Layer 7 of a small transformer language model trained on English Wikipedia (11 layers, counted from 0, width 128).
A neuron's activation on a vector x is SiLU(gate . x) times (in . x), where the dot is the dot product.

Input weights of the MLP neurons that the questions are about. A number n stands for (n - 500) times 0.0016.
n13 gate: 611,568,619,786,518,430,518,524,438,402,622,419,439,577,714,373,680,514,390,572,529,385,471,639,639,437,450,618,544,506,525,615,344,439,488,517,467,362,520,503,586,658,472,533,466,591,574,475,470,546,462,456,642,318,544,604,630,540,449,391,721,503,319,524,400,491,606,554,364,654,533,546,425,540,603,467,455,382,432,463,354,503,397,333,494,541,632,465,569,500,479,445,518,613,557,500,541,543,420,564,570,468,491,544,734,480,659,537,500,564,559,521,395,132,542,460,358,613,429,527,573,459,477,445,360,401,470,364
n43 gate: 560,697,340,451,619,330,296,632,381,445,627,546,516,610,477,442,451,660,363,503,481,740,464,506,484,655,383,577,497,630,380,442,412,433,524,293,482,314,367,493,506,645,568,583,463,536,602,432,441,359,526,364,304,452,477,701,380,433,593,477,595,470,532,460,553,536,516,400,376,698,611,399,576,368,402,461,418,503,534,725,438,494,567,341,454,431,342,485,655,280,457,599,458,471,615,484,386,510,497,574,383,386,564,571,576,525,685,507,503,465,231,655,462,416,434,528,546,471,688,527,470,483,682,717,386,366,702,469
n50 gate: 468,491,403,553,468,366,394,462,410,522,597,522,549,428,516,558,553,409,526,564,758,605,428,549,446,643,444,357,445,487,329,326,584,457,451,557,445,555,473,426,372,449,533,544,339,633,500,438,456,362,556,34,468,393,487,607,654,458,430,509,524,471,401,535,481,642,419,449,651,386,538,623,570,506,444,425,418,388,246,461,594,540,414,677,462,636,599,365,443,592,426,426,553,576,453,494,403,343,376,234,545,516,423,432,564,445,417,513,438,589,267,329,383,471,508,500,514,432,350,446,561,523,627,445,484,410,570,745
n56 gate: 476,362,459,646,497,480,541,402,523,500,597,622,552,500,392,552,239,458,689,425,652,571,529,440,517,607,410,561,486,553,558,529,616,381,320,449,421,369,522,349,466,592,607,721,357,520,473,375,600,433,456,398,569,514,562,471,473,432,518,353,571,554,477,521,494,429,579,525,550,428,485,275,602,412,789,639,646,404,561,615,438,488,536,554,597,554,605,583,533,464,449,448,445,470,509,432,535,572,491,611,486,433,480,436,551,506,697,509,599,425,433,637,219,297,531,483,471,411,500,623,554,631,761,514,427,461,494,479
n122 gate: 364,473,321,542,529,497,455,489,250,409,440,575,536,464,457,566,390,566,526,569,435,613,477,602,533,474,545,446,617,506,385,514,361,698,462,317,518,450,449,547,392,365,252,441,570,494,529,465,568,487,601,531,345,572,545,282,323,624,540,593,437,631,556,451,442,494,497,486,463,208,497,392,386,427,537,400,523,785,556,440,426,435,428,511,418,442,441,534,460,431,581,644,455,320,526,417,477,669,515,604,503,667,673,385,463,602,546,494,500,544,523,406,416,523,465,612,576,572,469,500,564,431,470,497,485,432,578,571
n141 gate: 567,325,535,491,411,401,541,510,509,550,532,653,491,488,398,488,456,452,362,521,575,507,472,332,578,296,324,670,420,487,367,590,621,562,431,240,691,490,473,529,405,465,546,485,563,375,468,477,365,537,562,497,332,396,494,586,449,419,580,503,366,687,463,532,577,450,656,542,500,673,361,416,515,650,521,462,516,366,493,238,304,531,506,620,359,398,699,468,564,398,580,374,519,462,506,167,656,552,595,551,378,582,531,447,583,359,471,503,437,303,640,329,509,510,478,446,589,645,550,638,497,583,397,355,481,566,570,536
n147 gate: 298,386,481,628,432,430,675,445,306,535,651,481,497,364,536,560,439,503,545,516,605,831,577,420,488,552,391,744,560,795,527,567,444,329,423,355,683,487,509,454,456,639,463,578,308,573,429,523,535,391,687,583,346,440,471,542,562,598,497,407,600,599,544,507,451,552,417,546,503,427,458,556,536,493,380,613,555,487,570,368,423,490,457,281,519,723,643,474,597,435,415,434,449,558,497,474,545,355,607,331,506,414,487,669,493,506,529,483,583,513,404,694,607,576,332,611,489,465,682,431,299,343,373,403,530,399,334,507
n156 gate: 309,481,444,514,551,614,478,423,547,472,441,458,489,616,543,555,506,389,583,462,400,718,625,477,660,520,553,444,461,534,547,469,457,561,357,462,363,375,511,488,573,393,637,403,519,425,461,520,749,659,660,436,303,467,542,426,469,492,500,539,457,353,622,325,612,424,472,500,469,431,469,413,592,448,285,542,675,544,384,380,424,627,454,546,475,642,575,523,407,602,589,560,456,542,418,410,522,308,710,425,609,441,572,753,386,500,364,451,469,448,469,562,511,535,522,403,460,486,433,357,440,432,470,516,529,484,443,523
n181 gate: 325,544,630,584,467,451,577,352,452,611,415,414,471,469,666,433,516,613,576,500,484,692,432,488,568,414,672,420,462,464,454,503,312,603,327,516,389,503,280,279,446,674,412,515,577,342,408,270,572,512,574,242,368,376,546,632,410,413,341,442,434,667,494,517,460,248,416,506,578,423,471,174,759,618,540,477,579,487,588,534,539,403,437,611,477,563,397,619,421,405,630,478,548,510,533,480,516,484,707,420,426,519,442,581,553,633,563,282,575,369,358,405,542,423,586,600,682,592,419,556,403,545,538,557,675,590,467,435
n13 in: 586,455,400,418,443,542,538,191,602,609,515,586,454,582,431,421,389,497,604,657,628,475,304,641,430,654,425,597,601,573,470,515,444,569,332,537,484,527,687,458,420,645,558,464,506,555,450,527,506,513,654,564,528,715,670,500,452,453,536,383,435,307,555,614,653,397,485,475,300,506,341,624,492,461,503,509,583,550,610,461,538,575,602,460,626,492,471,361,473,580,491,345,627,471,388,394,588,302,448,582,375,395,581,389,646,534,325,352,372,578,552,518,514,660,435,486,523,491,538,416,551,484,608,420,418,436,554,393
n43 in: 455,421,564,566,445,497,497,445,446,541,580,580,456,647,532,426,633,494,322,478,595,533,554,333,351,551,530,608,606,636,497,718,439,431,328,573,494,480,482,392,383,500,629,288,536,424,484,507,589,561,644,550,488,646,551,587,510,682,646,490,420,588,516,451,432,392,506,288,554,506,573,441,545,599,497,427,734,453,695,615,513,409,500,469,513,318,516,358,429,314,662,771,698,474,420,398,339,425,500,316,536,465,688,617,368,466,445,536,513,534,320,484,519,369,621,469,588,416,535,312,497,679,451,721,484,376,497,334
n50 in: 554,295,638,588,592,431,363,395,394,421,525,538,491,409,506,541,494,548,436,592,572,457,497,486,548,538,457,491,395,629,533,341,494,574,422,518,384,670,467,616,421,487,676,565,497,469,484,324,641,368,565,428,385,531,472,607,766,492,417,594,451,607,494,522,426,702,724,422,585,337,415,558,562,503,479,440,370,562,344,344,522,665,490,711,440,613,401,359,468,452,516,478,416,541,570,459,581,414,287,315,536,666,386,372,580,564,449,636,466,577,272,617,420,523,600,621,740,297,447,465,715,443,600,488,552,461,522,634
n56 in: 323,604,440,413,463,517,461,719,488,539,419,518,441,387,405,620,443,622,365,465,482,465,647,328,454,546,608,297,470,362,585,455,670,550,603,428,591,444,457,546,558,366,638,486,569,366,503,541,593,406,372,575,528,709,371,397,525,457,469,413,558,652,586,540,475,455,500,603,346,512,612,432,461,565,596,705,540,542,475,463,385,655,362,459,461,422,595,514,573,476,626,303,678,494,558,545,479,500,500,516,606,521,491,491,592,761,329,218,317,459,333,491,441,423,604,425,556,338,491,451,565,494,541,532,385,552,534,393
n122 in: 526,564,618,325,597,494,345,516,386,548,506,542,547,518,559,548,290,457,542,528,338,409,494,641,659,623,514,473,434,577,614,326,445,437,354,423,603,507,485,470,550,345,404,473,576,506,426,315,557,646,623,544,443,353,577,644,435,400,474,557,463,388,604,415,448,423,544,497,471,346,410,678,539,606,383,452,410,475,692,317,522,311,536,472,608,574,437,678,539,432,552,687,409,596,362,323,567,619,636,394,536,417,594,782,419,519,280,418,430,559,383,661,418,513,593,598,463,575,627,640,350,676,260,431,497,555,613,390
n141 in: 458,521,503,597,538,500,584,484,612,487,595,640,361,379,378,582,538,573,632,389,607,384,616,442,611,334,473,485,677,494,539,578,442,519,412,212,512,516,452,656,574,379,654,435,320,453,551,493,390,639,525,522,672,269,494,524,436,452,449,729,384,623,338,484,503,364,412,506,437,574,329,253,512,392,538,304,510,534,654,533,411,541,494,515,380,404,497,537,535,312,452,494,578,361,564,468,547,630,723,801,401,519,556,547,426,641,337,331,550,444,628,459,370,477,520,615,556,481,487,510,626,463,324,534,558,446,574,418
n147 in: 544,590,785,550,535,423,277,351,791,575,525,519,506,473,484,640,481,738,529,494,463,631,537,558,664,443,447,476,417,469,465,419,332,688,740,503,287,461,518,600,400,462,376,245,441,546,569,782,556,425,420,537,526,439,656,421,554,391,487,556,636,580,587,532,673,447,422,491,494,497,390,500,515,549,386,528,557,432,636,440,478,481,417,387,453,439,481,523,604,550,589,255,580,440,443,560,488,524,624,453,497,506,617,531,446,537,506,542,494,638,345,440,568,407,613,455,508,763,600,589,417,573,542,589,416,416,367,471
n156 in: 755,549,545,535,419,485,519,571,437,338,653,628,516,488,490,473,503,472,541,435,544,490,503,351,579,471,544,485,341,408,467,437,341,594,467,387,444,566,506,327,491,362,431,429,787,519,484,332,551,532,415,374,378,531,567,427,374,486,422,750,435,487,635,672,467,557,456,509,545,369,653,520,794,503,521,443,632,591,391,509,580,503,302,512,662,441,390,628,519,494,468,522,544,497,186,356,310,369,642,462,551,443,584,569,623,392,532,320,494,435,418,587,531,435,596,619,353,534,370,464,477,709,420,428,438,582,584,285
n181 in: 537,567,460,536,385,559,337,322,728,690,745,622,586,342,426,354,536,535,619,568,485,554,409,379,629,356,427,434,407,588,645,573,430,511,242,588,503,310,667,462,401,356,435,579,604,359,456,356,683,406,504,359,438,621,654,572,396,503,418,325,291,515,442,679,436,511,366,455,482,378,518,383,674,640,596,353,618,642,314,587,504,464,463,575,595,598,569,507,548,648,649,396,363,566,482,452,544,196,732,367,569,515,601,602,489,390,430,538,638,246,427,603,838,466,584,310,429,740,587,545,448,376,486,704,443,531,374,469

Each question shows a token from some text and the vector x that enters the MLP there. A number n stands for (n - 500) times 0.012.

",": 441,468,536,636,419,486,525,461,599,554,564,425,526,372,636,290,416,671,502,529,549,493,545,512,718,364,501,496,464,398,473,544,413,518,490,631,395,474,432,371,344,548,561,589,809,326,585,319,512,451,462,515,494,519,469,551,590,387,526,519,397,429,476,633,470,563,413,428,435,528,517,529,581,435,365,452,708,541,423,526,574,385,485,482,376,392,595,599,491,521,442,598,488,429,587,456,531,594,580,508,481,540,485,581,510,503,338,489,509,575,423,569,553,534,589,404,574,551,466,489,492,472,520,491,526,490,534,441
The neuron with the highest activation: n181

".": 494,406,514,556,411,478,562,435,637,510,574,604,543,365,578,258,433,658,517,566,422,593,518,563,678,490,555,536,546,365,396,440,456,443,493,661,412,493,351,446,420,514,492,628,683,435,591,273,549,479,550,441,478,504,621,558,547,353,493,383,393,440,488,614,408,486,394,427,454,417,457,441,630,422,506,521,643,502,400,496,595,519,414,555,437,439,560,680,399,512,503,558,555,380,504,488,470,537,543,449,421,533,523,583,553,492,475,490,494,560,377,599,639,578,467,386,564,601,450,521,383,468,559,531,566,625,460,520
The most active neuron and its activation: n181, at about 78

").": 529,457,511,579,393,458,598,398,668,550,602,603,554,341,557,339,465,617,465,598,376,564,522,582,651,530,566,573,514,386,336,367,469,413,513,676,421,501,403,506,382,548,533,550,695,476,499,306,501,449,517,484,494,544,626,579,572,354,461,370,358,429,576,550,403,482,391,448,432,435,460,470,621,499,498,554,602,504,382,425,560,528,431,578,395,381,556,685,392,523,516,590,528,395,514,543,493,531,521,389,435,522,494,584,556,480,476,525,488,586,386,576,577,549,461,354,548,625,481,570,368,501,576,505,568,544,480,524
The neuron with the highest activation: n181

"7": 534,416,472,413,497,566,590,610,413,511,605,407,474,362,472,585,460,572,370,415,533,558,462,440,617,454,570,459,520,440,456,437,496,550,629,603,415,313,468,496,392,442,413,551,505,402,539,552,643,598,433,527,484,681,537,438,489,367,541,427,560,555,398,427,456,618,483,518,440,510,539,583,461,488,462,500,596,333,488,502,563,650,447,454,468,470,513,581,599,537,505,621,404,518,607,424,415,535,583,511,460,603,424,415,507,366,477,548,504,521,735,644,577,627,403,572,457,441,615,546,249,584,428,580,425,592,334,420
Which three neurons fire most, strongest first? n147, n13, n43

" were": 393,452,516,561,500,454,629,629,532,451,543,482,561,624,502,431,562,766,448,477,409,524,503,446,540,534,520,459,570,425,622,440,361,400,568,785,441,508,448,469,426,397,454,530,469,466,559,466,526,563,601,476,461,497,405,538,468,375,541,580,554,409,447,527,561,516,384,366,552,569,441,584,508,518,454,428,722,577,484,444,670,414,443,465,511,400,579,491,466,587,413,486,483,501,463,524,494,487,386,506,482,520,376,544,475,532,471,512,616,677,586,561,322,665,601,349,542,564,498,567,474,290,494,337,488,461,425,478
The most active neuron and its activation: n56, at about 0.34

"ched": 718,445,495,531,408,455,557,517,596,449,630,526,429,663,482,437,623,630,531,607,505,563,535,438,555,494,573,502,418,539,442,521,582,465,465,600,513,532,446,424,560,502,402,431,514,404,591,461,537,488,381,514,512,554,480,576,553,568,454,475,402,269,378,474,607,550,474,529,562,525,375,542,374,504,570,379,536,348,462,555,619,376,477,472,513,491,562,428,529,441,383,414,344,483,438,417,496,450,351,549,535,548,514,596,321,371,451,640,384,677,666,552,556,494,580,455,342,541,583,578,449,457,587,581,617,580,555,347
Which three neurons fire most, strongest first? n13, n56, n50

" \"": 546,560,463,461,365,451,614,470,634,558,494,471,535,450,589,443,637,597,570,629,431,574,598,642,615,425,463,503,449,406,543,575,457,433,492,550,559,520,372,468,237,437,510,592,515,471,426,402,424,399,479,523,644,511,548,481,537,527,408,359,491,402,316,411,434,599,469,592,684,543,489,577,413,440,354,577,592,424,367,424,587,483,491,421,516,522,503,433,517,410,433,559,532,543,499,649,436,546,478,549,548,518,480,573,642,600,458,556,306,674,518,476,577,547,538,604,533,477,456,361,404,423,604,465,464,336,536,575
The most active neuron and its activation: n50, at about 2.1

" ad": 412,563,566,642,431,552,403,574,491,434,511,514,626,381,548,423,395,603,505,414,485,538,578,506,596,402,512,459,489,536,570,531,440,462,579,719,616,406,504,628,269,457,618,451,491,610,631,411,557,474,477,373,396,702,497,454,484,417,436,428,457,557,350,450,451,581,490,538,483,542,419,571,546,600,598,505,605,494,388,343,635,621,416,634,500,373,490,590,399,542,434,480,456,484,524,572,574,595,411,687,444,332,557,527,486,429,410,495,437,615,473,549,500,415,476,457,449,430,423,580,560,429,526,522,567,552,380,419
The neuron with the highest activation: n56

"ad": 458,440,475,478,347,579,474,499,578,586,563,431,533,521,491,392,423,491,381,505,511,420,600,460,598,589,427,397,360,380,531,399,372,480,535,464,470,474,505,610,462,472,504,572,561,373,507,481,562,581,275,741,434,601,533,515,374,581,514,510,532,460,420,610,514,663,423,480,570,509,494,579,367,269,505,519,585,480,535,573,579,532,566,425,486,529,448,374,469,530,418,347,493,477,494,551,566,543,429,582,596,523,502,444,548,626,533,748,457,670,653,540,404,496,513,616,539,553,485,468,453,612,351,588,464,492,427,392
The most active neuron and its activation: n43, at about 0.43

" Radio": 600,436,419,523,452,641,527,496,581,542,496,468,540,492,467,376,460,368,508,504,437,473,400,520,604,625,446,502,365,517,551,445,402,457,622,659,539,567,547,367,313,456,363,551,500,432,624,446,490,539,425,647,528,563,492,609,672,390,497,501,499,267,447,504,426,582,431,610,575,691,415,494,470,529,521,486,628,351,464,573,609,378,409,523,591,463,446,476,441,586,349,480,547,529,627,472,444,600,578,515,521,469,515,478,490,469,373,600,493,681,560,513,504,521,534,565,578,388,591,439,446,310,348,572,434,541,509,554
The most active neuron and its activation: n56, at about 0.78

"\n": 533,383,489,524,488,495,478,495,650,541,470,584,587,590,467,426,587,760,382,573,433,489,545,498,523,531,459,591,510,360,511,338,400,380,603,598,659,558,433,358,454,433,485,582,503,541,512,455,475,462,453,544,445,666,590,532,539,375,445,301,429,454,536,554,460,607,411,553,543,382,448,502,574,422,554,555,648,440,466,433,573,390,523,435,395,366,466,605,428,635,514,666,541,438,489,584,391,583,545,400,462,330,378,521,539,542,584,491,526,597,569,478,575,639,441,540,605,433,564,401,383,537,577,368,416,517,514,460
The neuron with the highest activation: n141

"W": 617,451,462,569,368,584,485,462,623,506,486,368,528,335,517,445,423,646,532,515,396,624,602,539,580,396,635,444,567,532,666,454,576,359,530,579,699,364,562,491,494,399,516,559,395,390,506,612,458,557,318,641,566,592,459,509,405,376,427,516,384,465,398,528,511,613,444,517,555,535,375,577,430,463,608,419,492,477,568,363,552,572,453,560,506,445,421,519,532,449,473,656,494,457,570,416,426,590,548,504,437,573,518,504,525,488,535,554,530,587,584,453,532,377,470,670,613,488,423,558,425,416,512,272,358,543,529,450
The most active neuron and its activation: n141, at about 2.1

" Chinese": 562,355,412,534,229,491,498,536,623,521,528,534,547,485,462,380,485,528,565,487,504,513,601,555,468,571,573,525,487,498,599,434,570,546,651,503,416,457,500,342,506,365,528,580,499,498,493,409,579,414,458,633,480,550,543,553,534,371,380,450,416,345,514,429,432,613,562,512,619,678,497,460,529,378,350,516,658,398,498,606,602,440,389,476,402,344,512,562,533,529,449,441,553,561,507,472,418,604,450,506,555,565,529,585,305,485,338,492,504,638,598,476,440,536,552,572,596,607,624,388,420,348,437,660,523,483,505,578
The neuron with the highest activation: n50

"1": 527,461,540,566,484,538,372,548,502,615,557,541,600,335,532,249,561,576,659,483,677,530,514,494,495,617,530,538,438,409,460,429,607,411,509,700,563,463,632,631,377,470,577,527,711,524,489,416,502,531,341,461,472,493,446,462,409,387,583,641,463,518,453,461,621,531,439,478,510,541,462,595,469,387,388,472,649,455,514,359,474,471,469,633,421,426,512,660,471,459,392,518,450,567,520,555,499,599,551,388,465,521,448,468,490,353,387,435,541,648,551,540,558,560,573,509,454,417,606,392,332,459,489,467,476,423,538,391
Which two neurons fire most, strongest first? n56, n156

" of": 596,389,485,512,560,542,667,426,612,466,530,376,426,523,506,421,299,554,587,594,520,500,660,390,415,502,596,465,423,529,623,536,512,414,684,601,560,411,376,468,337,431,486,604,712,501,556,461,549,515,334,492,512,485,454,499,566,371,521,436,568,379,331,467,477,593,469,389,564,667,522,552,448,360,464,552,545,406,530,577,582,484,546,452,569,423,428,545,397,520,469,450,426,557,626,457,351,570,559,549,570,500,473,536,319,525,500,482,441,664,537,486,467,571,426,468,596,583,468,395,583,618,553,527,482,461,528,347
Which two neurons fire most, strongest first? n181, n50

" P": 653,444,497,522,425,589,494,551,568,512,476,405,550,349,439,429,459,510,530,609,560,520,638,483,425,421,478,482,375,437,553,488,558,385,594,563,440,695,467,451,363,578,491,503,486,387,477,476,483,616,100,521,614,620,587,579,465,523,620,477,429,395,554,550,620,552,427,478,393,577,366,598,464,475,389,482,508,476,511,548,462,374,548,517,431,418,571,440,503,437,483,387,530,506,526,515,480,615,658,695,568,571,452,548,505,585,530,697,453,611,514,467,538,537,507,463,532,495,443,496,422,496,476,439,583,438,371,388
The most active neuron and its activation: n50, at about 0.34

" the": 510,505,579,490,490,459,648,535,499,535,524,446,530,567,669,341,480,631,643,468,488,464,490,460,549,698,485,422,609,603,449,470,424,481,551,518,470,518,439,338,301,521,548,567,742,575,533,549,463,535,542,520,456,536,549,724,486,439,503,534,383,371,475,537,544,564,349,511,595,447,372,535,375,459,369,518,686,426,407,475,544,428,455,417,509,253,591,411,559,586,410,445,573,482,528,490,570,566,463,488,467,497,596,564,455,411,559,389,573,525,466,511,584,532,498,517,483,407,487,528,567,272,409,471,415,462,599,496
The neuron with the highest activation: n43

"rans": 506,481,356,535,278,511,577,465,563,494,457,387,537,488,500,420,533,357,569,503,412,459,625,568,514,491,385,340,408,411,618,567,538,545,577,612,600,256,460,513,338,514,497,371,551,486,548,548,598,498,402,646,415,593,544,495,574,474,493,415,450,412,485,529,522,532,454,587,553,583,566,497,368,503,524,464,663,415,499,509,521,562,463,580,495,580,459,447,421,627,452,475,537,435,707,358,437,596,543,564,521,466,428,466,606,611,534,690,548,682,416,602,532,559,377,588,489,455,509,450,450,463,304,579,537,460,462,423
The neuron with the highest activation: n141